Layer 5 of a small transformer language model trained on English Wikipedia (10 layers, counted from 0, width 64).
A neuron adds its activation times its output weights to the MLP's output. To switch it off is to set its activation to zero at one token and run the rest of the model.

Output weights of the MLP neurons that the questions are about. A number n stands for n times 0.0084.
n19: -12 -9 -17 31 -50 -12 30 20 2 10 12 -14 -18 12 12 5 -15 15 -27 -5 -1 14 6 19 -21 5 9 -56 29 -21 86 16 -21 20 14 39 -20 51 21 -24 0 27 -2 -16 -38 -5 8 -4 -29 16 -3 8 -6 -21 -12 2 -14 -34 30 10 10 46 7 -4
n21: -38 -5 -10 -4 -37 -8 13 20 -20 7 4 -23 -37 34 -7 -82 22 39 -6 29 -2 -19 2 19 -13 -18 -12 -11 -36 -32 6 -15 -2 2 22 3 24 24 28 -45 -10 9 -19 -16 94 1 15 -27 9 -14 33 -19 -16 -29 -91 -48 -14 -41 37 -23 -26 -4 22 -12
n25: 34 -13 -16 2 -38 48 13 -27 -27 -14 22 34 23 0 29 -33 9 73 24 -3 -12 74 26 -3 4 -26 19 -3 -3 27 -13 -1 -6 -10 51 -5 28 8 31 9 -65 -10 29 49 -14 32 35 30 15 40 -46 1 50 6 22 -6 -11 13 -2 1 49 3 10 -33
n30: -2 -13 4 82 32 -28 26 -3 -9 0 46 27 -9 -25 26 -48 44 -60 15 -7 28 -27 35 -6 -16 -41 11 11 -19 -12 42 -29 76 -31 1 -17 42 9 -28 -18 -18 19 1 -32 7 39 -17 -6 -45 7 20 22 -27 -8 -15 -36 4 -4 -28 -19 40 5 43 43
n53: -8 4 3 32 -8 -27 9 0 36 16 8 -40 -23 18 -21 -46 -32 4 -7 -22 14 -11 -3 -17 -6 18 43 -17 25 -27 -5 9 14 -9 6 13 3 -5 -15 -6 13 10 46 2 22 87 16 -11 20 -8 32 46 -15 -1 52 -21 -23 66 24 21 20 36 -4 25
n71: 5 11 -22 -19 14 -9 -77 -4 -14 -5 -25 38 -6 25 55 -19 7 -28 -6 -55 15 -26 27 7 24 43 -30 -45 -17 -11 -27 8 5 5 -8 20 9 0 23 2 16 -78 -48 -31 4 -2 7 -2 -11 -11 10 38 4 -26 71 -21 3 8 -16 -1 33 2 1 -2
n74: -17 35 -5 -37 -34 -5 25 -12 -10 -33 0 -5 18 32 10 3 6 41 -21 -16 -40 -28 22 -4 12 61 -1 2 10 -56 18 -19 -1 -3 -2 19 -44 -11 30 -41 -17 0 -10 -34 -10 -8 -66 -16 -24 27 54 57 -40 7 25 45 -15 -6 17 -4 52 32 6 -4
n80: 10 2 19 -19 -56 -4 35 -3 32 -6 -13 31 -43 -18 -6 -19 16 -10 12 47 -28 2 -45 26 -45 28 -19 -4 44 20 -1 11 -29 -12 3 14 34 -29 58 18 14 37 29 28 44 15 -6 -31 23 -49 19 36 42 -18 38 63 -20 5 -35 -22 -6 22 -18 -24
n93: -28 -20 -7 21 5 7 -8 -20 46 23 -4 -2 -18 1 -18 -28 15 -13 -4 -1 -15 24 0 -7 -46 -12 -6 -9 1 -12 30 -6 0 5 -45 -8 24 -1 -13 33 16 -5 53 -4 -3 18 -36 -68 46 7 -44 -4 31 32 10 49 20 -2 43 -13 -27 -54 -13 10
n95: 17 -11 2 18 -3 -2 21 -21 2 38 -3 0 4 -14 -46 19 39 8 25 19 -3 16 0 0 21 15 23 11 32 -9 -27 -32 28 11 34 10 7 -35 19 42 15 -7 29 4 34 12 11 -34 29 1 -22 -27 19 -14 -11 -7 -21 16 39 -3 -22 -41 -38 3
n100: -22 1 19 29 29 74 -22 5 -3 19 1 -19 8 -10 11 -2 27 -17 18 0 -4 25 -3 6 20 -27 -39 -28 -12 20 -52 46 -19 13 -36 2 -26 -7 -16 -26 -21 -32 -6 18 3 0 22 -36 -4 4 11 -29 4 -4 -10 -27 40 -5 -7 -3 27 -8 33 -5
n103: -7 -36 -1 34 4 53 42 8 -32 -2 -17 7 39 5 -4 -12 -4 25 35 15 28 -32 1 -8 40 -3 50 28 -3 -40 -40 -10 25 27 18 0 -28 20 -4 -34 15 47 -34 -18 48 -25 16 42 -77 -21 0 -1 -15 -10 -28 -39 -34 -26 16 21 -1 -1 -7 -4
n134: -17 32 2 10 21 -46 3 32 2 14 8 -20 45 22 17 -23 -6 19 -1 -33 42 -56 34 -6 -22 20 7 -7 2 2 -23 -13 -13 19 -10 -30 -21 1 11 -6 57 -31 17 19 38 -3 -14 19 28 14 -3 16 -43 18 7 -40 -6 8 -16 25 -24 19 36 28
n141: 46 7 18 5 32 2 37 23 -6 -37 -20 18 21 -37 -17 0 39 -22 -8 11 -25 -5 -5 -40 40 1 13 -19 8 2 -6 6 13 45 -9 -19 32 14 8 0 47 -25 -16 8 38 19 31 -3 -23 14 10 56 -4 53 14 -4 -9 42 -10 -5 -41 17 -26 -13
n158: 3 -25 29 -39 6 -13 12 -3 24 -10 1 -14 21 -25 56 -56 9 -33 -37 5 32 -6 16 -6 27 -1 -27 27 -65 24 -25 -8 18 -23 -18 -55 23 -16 8 8 19 -55 -18 5 38 -16 -15 10 30 -10 30 3 8 -18 6 -28 9 26 -4 -3 -38 -25 -11 4
n175: 11 8 5 -29 7 -24 -10 -44 -17 45 -22 -28 -19 0 34 -37 -9 -8 10 -22 16 -25 2 -11 -6 43 8 25 43 -56 11 -18 12 -21 30 -30 -10 -19 -20 -13 11 16 41 -60 19 -20 -14 -27 4 -28 -34 24 -2 -17 6 -2 7 -27 35 9 23 -47 -56 50

Each question names a token from some text and the token that comes next. It shows the activations a of the neurons there, in the order above. A number n stands for n times 0.15.

Then comes g, the gradient of the next token's log-probability with respect to the MLP's output, scaled to length 1. A neuron's effect is roughly proportional to its activation times (output weights . g). A number n stands for n times 0.005.

"20", then " |"
a: 2 0 6 0 0 -1 0 0 0 -4 0 1 1 1 1 2
g: 14 -7 48 -22 1 35 14 -15 -36 -27 -28 32 7 7 16 42 -11 -16 -5 -45 -17 -12 18 32 9 8 -40 -28 26 35 20 -30 -16 -4 -52 -19 -10 -13 5 30 8 -45 -2 38 -45 -21 -42 -1 -4 29 9 23 -18 36 -10 -9 4 -15 11 -30 -9 23 -11 44
Which neuron, switched off, raises the next token's probability most? n25

"ir", then "it"
a: -15 1 3 1 -3 -32 15 -1 0 -1 3 4 2 -2 6 -1
g: -38 28 -2 -15 -29 1 2 0 32 24 -9 25 30 -6 9 27 14 42 20 34 -4 -39 18 2 26 -8 31 -22 -52 -14 -2 0 -52 9 37 6 9 -21 67 31 -39 -23 4 24 30 6 9 -6 17 -11 18 31 49 4 0 8 -5 -15 57 -25 0 4 -3 6
Which neuron, switched off, lowers the next token's probability most? n74

"t", then " it"
a: -14 0 1 42 -4 6 0 2 -3 2 -1 -3 -11 -2 3 0
g: 8 21 10 -11 -20 -42 41 8 -50 34 -15 2 -23 37 -3 -34 12 1 66 14 -26 16 -12 18 1 17 27 32 26 62 30 -44 -36 16 -33 -14 5 4 19 20 9 29 -8 36 -28 14 24 -4 -9 -26 -16 -13 -18 18 -7 25 -1 13 -35 5 -13 19 -7 27
Which neuron, switched off, raises the next token's probability most? n30

"mer", then "in"
a: 1 4 0 -9 0 0 0 -1 -3 2 6 0 -6 -1 2 -1
g: -21 -4 -23 3 6 -35 51 17 8 -12 -25 2 -40 -4 -17 -20 36 2 16 17 -27 20 -56 -4 5 -31 21 -3 -6 1 -42 58 -1 24 -21 16 -24 26 -1 14 10 21 44 37 -1 -32 -13 -3 15 -18 -15 18 -19 -25 1 -17 7 61 11 -13 -44 -36 40 -7
Which two neurons, each switched off alone, lower its probability most, in order? n30, n100

"id", then " st"
a: -12 3 1 -4 -4 0 1 4 1 2 2 1 0 -3 0 -3
g: -23 4 45 6 26 4 -23 29 -7 -16 33 41 29 4 -11 28 46 22 8 39 35 48 -15 20 -18 -7 -19 -24 69 4 23 -39 6 -13 -10 11 1 -13 52 6 -22 25 14 -22 -4 -7 17 33 -21 -2 43 -5 41 -28 -7 -19 -19 -2 12 -24 14 32 4 -3
Which neuron, switched off, raises the next token's probability most? n19

"ch", then "ased"
a: 0 24 2 -1 3 -3 1 1 1 0 4 2 -8 0 -14 2
g: -24 -13 41 -18 4 20 11 61 -28 31 -29 -38 35 -34 -11 -13 -12 -30 -30 -20 16 -8 -24 7 39 -2 29 -28 -3 -32 43 -26 -25 4 -11 -14 -19 57 -15 17 15 -35 -27 45 -6 19 27 -35 -1 -7 -10 -11 -10 5 2 -10 -3 -35 15 -21 -20 5 14 -41
Which neuron, switched off, lowers the next token's probability most? n21

"th", then "-"
a: 1 -1 1 -1 1 3 0 1 2 -3 -2 1 -2 0 0 2
g: 15 36 -11 -14 52 51 15 4 7 2 7 0 -45 -26 23 -7 1 23 -14 24 32 10 -25 -24 -15 -2 -37 36 -16 -14 -6 12 70 10 28 -30 35 1 -29 11 4 26 20 6 29 44 18 -11 12 -35 -29 -9 -1 32 -40 8 1 10 24 35 -35 -13 9 23
Which neuron, switched off, raises the next token's probability most? n71

" W", then "orld"
a: 1 -1 -1 -1 1 -1 -1 -2 1 19 0 -3 -1 1 -1 0
g: 46 -35 -26 -14 -8 -34 10 32 4 15 38 6 14 28 -19 39 -32 -24 1 25 18 -6 23 -23 11 -18 2 10 16 21 -28 -3 -14 -5 18 17 1 7 9 -5 16 -32 34 4 27 29 11 -8 -47 9 14 43 23 22 9 -82 37 33 31 -42 -15 15 9 7
Which neuron, switched off, lowers the next token's probability most? n95

" c", then "all"
a: -2 -3 2 1 -2 -1 3 -1 6 -3 -1 0 -1 1 1 1
g: -4 9 4 -28 -36 30 -5 38 -10 12 -28 6 -1 -11 12 3 17 -10 -10 8 -22 -20 18 -14 47 25 -33 1 -24 -6 17 -10 1 -36 47 -3 8 -23 -17 17 -85 43 24 2 -1 10 -19 21 -23 -31 28 58 6 32 -25 -7 -35 13 -49 -12 -3 6 -19 17
Which neuron, switched off, lowers the next token's probability most? n74

"p", then "ec"
a: 2 1 -1 -1 1 -2 0 5 0 -1 2 -1 1 0 0 -29
g: 0 20 18 -28 43 12 -8 -12 -5 -11 3 -30 -47 1 -22 -19 7 0 -5 -25 -15 -40 23 -41 12 1 -68 9 -13 -2 1 -2 -7 -43 -38 28 -5 26 37 -3 -4 -4 6 37 -11 -49 11 51 2 -14 -18 -1 2 -17 12 -15 -9 -46 59 15 -30 -39 1 -5
Which neuron, switched off, raises the next token's probability most? n175

"p", then "en"
a: 0 0 36 5 -33 -3 1 3 1 -1 1 -1 -1 -3 0 -18
g: -7 5 -19 -20 32 24 8 0 -55 -6 -7 41 -28 8 47 -25 7 -6 12 4 -5 -25 22 -44 -5 -52 7 13 15 7 22 -31 -69 59 6 -22 15 -21 23 26 -41 -4 41 7 26 35 42 -10 -8 7 -13 6 36 13 -10 -10 20 -2 -10 18 -2 -16 6 -13
Which neuron, switched off, lowers the next token's probability most? n25

" of", then " s"
a: 0 -2 2 -3 -1 -2 4 2 0 0 0 2 -1 -1 9 -3
g: -44 -31 -6 -19 5 29 -14 -41 86 6 50 17 1 7 40 -30 24 -6 -46 -6 3 9 31 30 -6 -18 0 -1 -17 4 3 -16 -2 -12 -25 -2 23 -28 -23 -48 15 0 2 0 -19 42 -36 21 -20 0 8 -8 -13 -13 8 -7 -10 -3 -5 -51 -29 -5 25 -36
Which neuron, switched off, lowers the next token's probability most? n158

"==", then " Re"
a: 0 0 0 1 4 -2 5 2 1 -5 -2 -12 -4 -5 1 0
g: -10 -42 40 -21 16 23 -17 58 7 4 9 -19 32 -1 24 6 -10 31 1 -23 -26 33 40 25 43 14 -28 5 -17 -23 13 -6 -31 61 -34 3 -15 -3 5 10 -29 -28 4 28 -1 -43 -3 23 -19 -16 30 19 -17 -13 -4 -16 -58 -21 19 -15 6 15 -33 27
Which two neurons, each switched off alone, lower its probability most, in order? n74, n95

"al", then "mer"
a: 5 2 3 -2 -2 1 0 -2 4 0 -2 3 -2 -2 -1 2
g: -6 -13 -37 39 15 -7 -9 -26 35 -1 21 -34 -7 -9 -23 -17 25 56 5 -41 29 34 1 14 -8 -32 -20 23 29 8 1 4 -18 2 50 -21 42 8 -4 3 15 -7 -23 15 28 39 42 -18 33 33 -19 -10 -27 29 26 -13 17 -49 24 15 34 -11 -14 -27
Which two neurons, each switched off alone, lower its probability most, in order? n25, n93

"l", then "ames"
a: 4 -3 6 1 8 -23 59 21 0 -4 28 -4 -1 -1 3 -7
g: -10 -32 -5 -17 -34 10 5 12 5 -13 36 16 -21 26 -50 32 -12 11 12 11 76 1 -25 -34 -32 -2 -5 -11 -16 31 -26 -1 -37 -22 10 5 29 1 4 12 -45 -8 60 28 -3 31 37 -9 -20 26 -52 -6 15 43 28 -23 5 -14 0 6 10 -1 6 6
Which neuron, switched off, raises the next token's probability most? n74

"ure", then " in"
a: 1 0 2 1 -2 1 -3 2 0 -1 28 1 0 0 -9 0
g: 25 -15 2 12 43 -6 -11 28 14 -40 -29 -8 56 -63 -37 43 -5 28 -9 -11 -16 -42 32 47 -18 -3 -37 -31 -15 2 21 16 0 28 5 -5 -48 -2 13 6 -20 -17 -33 17 34 71 9 -4 -3 -22 8 -15 -19 -13 4 3 3 -14 -6 -6 11 6 -4 -3
Which neuron, switched off, lowers the next token's probability most? n100

"ount", then "ain"
a: 3 1 -1 -19 -1 -2 -1 -1 1 -13 1 0 0 4 0 0
g: -41 -29 -10 -17 -25 -32 -13 43 -45 -62 29 -28 -5 -3 -13 -16 26 -2 6 20 18 -9 -5 -3 -16 37 -28 -10 4 21 -47 3 13 20 24 6 -13 -14 15 57 -19 27 17 1 38 15 17 -16 27 0 -22 29 27 53 22 -7 26 6 38 4 -30 -21 5 -17
Which neuron, switched off, raises the next token's probability most? n95

"k", then "h"
a: 3 -3 2 -1 0 -1 1 -2 -4 1 -2 1 3 -1 2 1
g: -16 -9 0 45 -29 17 23 13 -18 2 -11 -18 -31 9 0 24 -52 -36 37 0 -27 -51 -4 -15 26 27 28 16 5 -9 -2 26 40 11 -34 30 9 58 -2 -46 10 -6 12 -2 -7 -45 -17 30 52 19 0 -18 -5 25 -31 44 3 20 -25 -17 -8 -11 8 -4
Which neuron, switched off, raises the next token's probability most? n25

" H", then "ail"
a: 2 -4 -2 -1 -2 -1 0 -2 -1 -2 1 0 0 4 1 0
g: -7 -31 -3 -16 26 0 24 18 11 -20 -19 -23 -24 -12 19 3 -24 -43 9 -27 36 -8 -22 -2 -40 25 -46 4 17 45 -74 13 -15 -18 -31 -14 -13 -37 10 5 -30 34 -9 26 14 -37 33 31 35 -19 12 4 -37 17 3 -20 -23 44 -18 -9 12 -8 19 12
Which neuron, switched off, raises the next token's probability most? n19

" M", then "c"
a: 1 -2 3 0 -2 0 3 -5 0 9 0 0 1 0 0 1
g: -10 22 -2 10 36 18 7 6 -10 11 11 -50 19 14 -2 6 23 16 -20 7 -8 60 39 13 15 -1 6 24 8 -5 -33 -25 11 -11 47 17 24 13 -16 0 33 15 -27 -30 15 -37 -20 -30 3 5 -21 -58 1 -16 56 14 -14 -66 17 18 31 -34 -23 13
Which neuron, switched off, lowers the next token's probability most? n95

" T", then "out"
a: 2 -1 5 -1 -2 0 -1 0 -1 1 -6 3 -1 6 -1 5
g: -11 -8 23 -8 9 3 25 -11 -29 6 -19 -2 10 41 -37 -23 -32 -15 47 -5 6 12 24 24 -23 44 -16 32 32 -30 -27 17 5 -6 3 -2 -5 4 20 -10 3 34 19 -13 -22 34 -1 79 17 -1 8 -14 29 -9 -37 -22 60 -47 -24 -8 -12 22 37 -13
Which neuron, switched off, lowers the next token's probability most? n103

"ive", then " F"
a: -2 -1 7 0 -1 -1 2 -2 -6 -6 6 2 0 0 0 1
g: 29 11 -26 17 -24 -45 -1 -1 -46 -11 -33 -9 -5 25 -10 -14 -19 27 23 -11 2 -18 -7 -20 16 -17 -27 64 27 -15 0 7 -37 -14 -9 -19 0 20 -15 33 4 -19 30 24 -8 -48 -27 -16 6 56 13 7 -5 -18 -13 -15 -29 5 8 43 60 -15 -43 -26
Which neuron, switched off, raises the next token's probability most? n100

"er", then "r"
a: 2 2 -2 9 -2 -4 4 0 4 -3 2 2 -1 -1 4 -17
g: -30 -27 1 -27 5 -17 -18 -12 -25 -6 4 -3 18 -57 -65 0 59 -14 -41 -9 24 3 27 -6 28 -14 -4 -17 8 29 -17 -32 -16 -40 -54 0 -20 34 34 25 -46 -2 3 50 -6 1 -46 11 -12 -14 -18 -17 -21 -7 -11 -7 -8 -1 -25 2 16 0 20 7
Which neuron, switched off, lowers the next token's probability most? n175

",", then " P"
a: 0 -3 -3 -1 1 -1 1 0 -8 0 0 2 2 0 0 4
g: 8 37 19 -31 13 0 12 16 -51 4 5 -24 69 -25 -4 1 44 -17 11 -17 4 -2 26 19 23 38 16 -8 17 22 -12 11 -35 -15 -11 8 -40 3 21 34 -9 -17 -31 41 29 -60 -26 -9 20 8 -26 -4 -17 -8 21 -22 -5 -20 35 43 38 -28 -1 -6
Which neuron, switched off, lowers the next token's probability most? n93

" L", then "a"
a: 2 -2 4 -3 -3 -2 0 -1 0 1 7 0 0 -3 -2 2
g: 21 -8 14 17 -26 15 39 36 2 -18 -21 17 -17 0 -7 -23 -48 -22 -35 9 -7 -6 -24 0 -30 -29 33 -24 17 11 -11 6 -23 -34 -7 -40 1 -16 32 18 -1 11 18 8 26 -48 -15 31 -16 -33 11 -18 11 -65 -29 -5 -40 30 -8 1 -24 -17 18 66
Which neuron, switched off, raises the next token's probability most? n100

"er", then "at"
a: 1 -17 -2 -2 -2 0 -7 3 0 -1 -1 -1 0 0 3 2
g: -49 -15 28 32 49 5 26 6 36 31 -5 -15 -1 -34 -32 1 3 -18 40 3 -12 -40 -26 11 -10 -10 46 -3 -4 13 -11 30 -1 -9 4 20 2 40 -7 10 50 -15 -9 50 -34 10 4 13 43 -42 -29 1 -32 -17 20 7 31 9 -52 -17 -16 7 -2 16
Which neuron, switched off, lowers the next token's probability most? n21

" m", then "any"
a: 0 -2 3 0 0 -1 0 -2 -2 0 2 1 0 0 -2 4
g: -14 28 -32 -8 47 8 -9 -3 -4 14 13 -11 -13 35 8 -75 1 -55 1 -25 35 -22 13 -1 -13 -2 15 26 46 16 24 20 -45 -9 -23 -39 -33 -2 14 20 0 16 -44 -16 15 28 15 -24 -29 -1 9 -12 12 -22 8 13 40 14 22 12 -47 13 -10 29
Which neuron, switched off, lowers the next token's probability most? n175

"m", then "us"
a: 2 -3 -1 1 -3 -3 0 -1 0 1 0 0 -2 -1 -1 0
g: -27 -22 4 -61 19 5 11 -21 21 -1 39 -9 19 1 18 53 -15 -46 -13 -15 3 41 -18 12 0 37 72 35 -6 -3 18 10 21 3 -38 1 -8 -7 -14 -18 36 -1 -9 -8 -38 -21 37 -24 20 -20 8 -14 20 -25 2 4 15 32 -37 19 -27 -13 12 39
Which neuron, switched off, lowers the next token's probability most? n21

" C", then "al"
a: -1 -1 2 0 0 -1 2 -1 1 -4 -1 -3 -2 3 -1 2
g: -10 -1 32 51 43 5 7 -34 18 19 -5 9 -2 -58 20 16 -48 -12 -20 -1 -40 -38 5 -7 11 36 -16 45 4 -37 14 -8 10 16 9 1 -14 -55 -4 16 10 40 -19 7 8 -11 7 41 12 -35 30 1 -19 -9 -7 13 23 -6 -21 -57 1 38 17 9
Which neuron, switched off, raises the next token's probability most? n25

" on", then " July"
a: 0 -1 9 4 0 -2 1 -1 -1 -3 0 -2 0 1 1 -1
g: 13 -10 -53 -16 -37 -45 -38 31 4 9 -38 11 -9 -18 -30 2 2 10 5 4 28 -5 5 -18 40 20 -21 6 -23 16 -9 25 -43 -37 39 22 28 6 -4 -19 -35 -1 -24 -21 25 8 13 9 -11 35 22 -18 21 -40 3 17 -27 -11 -2 8 65 -34 -39 24
Which neuron, switched off, lowers the next token's probability most? n25

"uch", then " as"
a: 0 0 1 -1 -2 1 3 11 -5 -2 -1 1 2 4 0 0
g: -21 -27 -7 15 37 25 2 4 22 4 21 -10 42 -29 -15 19 9 -38 1 -36 -12 -22 -1 -40 10 2 8 -6 3 -62 7 20 50 -12 7 -14 0 -17 -17 -9 13 -41 39 -20 45 53 -6 -7 18 -27 9 8 -32 36 30 -30 29 18 -27 -43 14 -5 11 -37
Which neuron, switched off, raises the next token's probability most? n80

"2", then "02"
a: 1 0 0 -1 -3 0 0 -1 -2 -3 -3 1 3 0 0 1
g: -38 10 32 -4 69 -29 -27 26 -54 16 39 13 36 9 -2 -32 6 -4 10 -4 6 -21 28 43 -7 -2 -33 17 -22 19 -14 20 -11 40 1 -18 13 22 -9 31 -2 1 -24 20 0 -47 26 42 10 20 22 -15 49 -3 -23 -36 3 -4 11 -22 32 -19 11 -7
Which neuron, switched off, lowers the next token's probability most? n53

" |", then " Z"
a: -1 2 -1 -1 0 4 4 3 0 -1 0 -3 -1 0 1 -1
g: -42 18 -36 0 -10 15 3 -32 -42 -19 8 10 -6 21 -15 -30 15 -8 23 -9 2 20 -33 -7 -10 38 11 -17 59 0 -3 -5 -17 -78 4 53 -23 -12 -11 -5 45 16 16 -36 -19 32 -5 1 39 24 -2 21 -43 1 3 43 9 -15 -17 8 -5 9 -5 34
Which neuron, switched off, lowers the next token's probability most? n74

"|---|---", then "|---"
a: -3 0 -8 -2 -1 0 4 2 0 0 0 -2 0 4 0 0
g: -23 -2 -7 1 9 -16 15 -4 47 -23 -63 -5 16 22 -9 29 6 15 -27 -53 3 36 -12 33 26 5 32 11 5 1 -38 0 -32 78 19 -17 3 -11 10 -22 -10 23 -1 -11 -10 9 12 -7 -20 4 -31 5 -32 24 -17 21 -27 -22 6 -28 45 1 15 -56
Which neuron, switched off, raises the next token's probability most? n25

"ar", then " of"
a: -1 1 -5 1 -6 2 -5 0 -1 1 2 -1 0 0 -5 -2
g: -16 24 -10 -1 -29 -31 24 -4 -17 -26 -44 10 26 2 34 29 9 14 -2 21 42 13 -29 -27 -27 10 -39 21 -20 -54 -9 -10 -29 35 16 -7 -18 -14 -25 -31 -6 -24 -22 4 -1 -24 6 32 -12 29 32 -22 2 -28 -30 25 -1 50 34 -7 44 -21 44 17
Which neuron, switched off, raises the next token's probability most? n74

"a", then "un"
a: 1 0 -1 0 5 -1 0 0 0 -1 0 4 0 0 -1 -5
g: 11 18 32 -6 -12 -28 -34 6 31 6 14 10 -48 26 30 12 -17 -18 16 -5 12 5 -21 2 -47 19 -20 -15 -10 23 -22 -43 -4 25 32 39 26 -37 -60 39 -31 -11 13 12 45 -6 30 -15 24 20 -27 -16 7 27 22 -46 22 -17 -26 -3 -35 -14 -9 -9
Which neuron, switched off, raises the next token's probability most? n103

" up", then " by"
a: -2 -5 -1 -9 2 17 -2 -2 0 -1 0 3 1 -1 1 6
g: 16 16 19 41 15 4 11 -21 -62 25 -5 10 7 20 11 36 2 -11 1 -31 8 -4 17 -28 -3 25 20 13 -66 8 20 -11 32 -36 6 -18 -27 27 -35 -22 -1 -35 -35 -10 -15 11 -1 -46 -16 10 -7 45 -9 33 -8 30 32 -2 45 -1 43 -14 34 -16
Which neuron, switched off, lowers the next token's probability most? n71

" I", then "s"
a: -2 0 2 0 -1 2 2 -1 0 6 0 -1 1 -2 0 0
g: -7 13 4 -37 26 -27 31 -7 45 -5 -45 49 42 0 15 -23 -3 23 76 -4 -5 -8 -8 56 -4 5 13 14 17 4 25 -39 11 -27 40 27 44 -9 29 22 -43 -11 29 -2 10 8 -43 -18 6 24 -11 10 18 8 -6 -17 -5 -10 -2 15 -2 -14 8 26
Which neuron, switched off, lowers the next token's probability most? n95

" was", then " bu"
a: 0 -5 -3 -1 0 -1 0 0 0 0 0 -5 2 5 -3 0
g: -4 -23 -31 -2 -5 12 -24 5 5 -12 18 -24 -11 -4 11 -13 -23 -20 2 48 23 -33 -26 -19 -63 -9 -68 -21 -6 32 -28 0 -37 5 -5 -9 -12 -27 -10 -2 45 -15 0 -8 24 13 10 -19 46 40 -7 31 15 -58 1 -8 26 9 2 -19 14 -27 34 44
Which neuron, switched off, lowers the next token's probability most? n103

"4", then "8"
a: -2 2 0 0 -2 0 4 -1 0 0 1 3 0 -1 -1 -1
g: -12 7 -25 -4 -19 -42 9 -4 5 37 7 16 -19 17 -14 13 17 26 26 28 -42 -12 -16 17 -19 -2 -13 19 -19 -37 -27 43 -4 -69 10 -5 -21 -25 13 -26 -52 -8 -8 -14 23 -2 -6 18 -27 -31 -24 30 -33 0 14 43 -7 20 60 -10 1 -38 31 23
Which neuron, switched off, lowers the next token's probability most? n74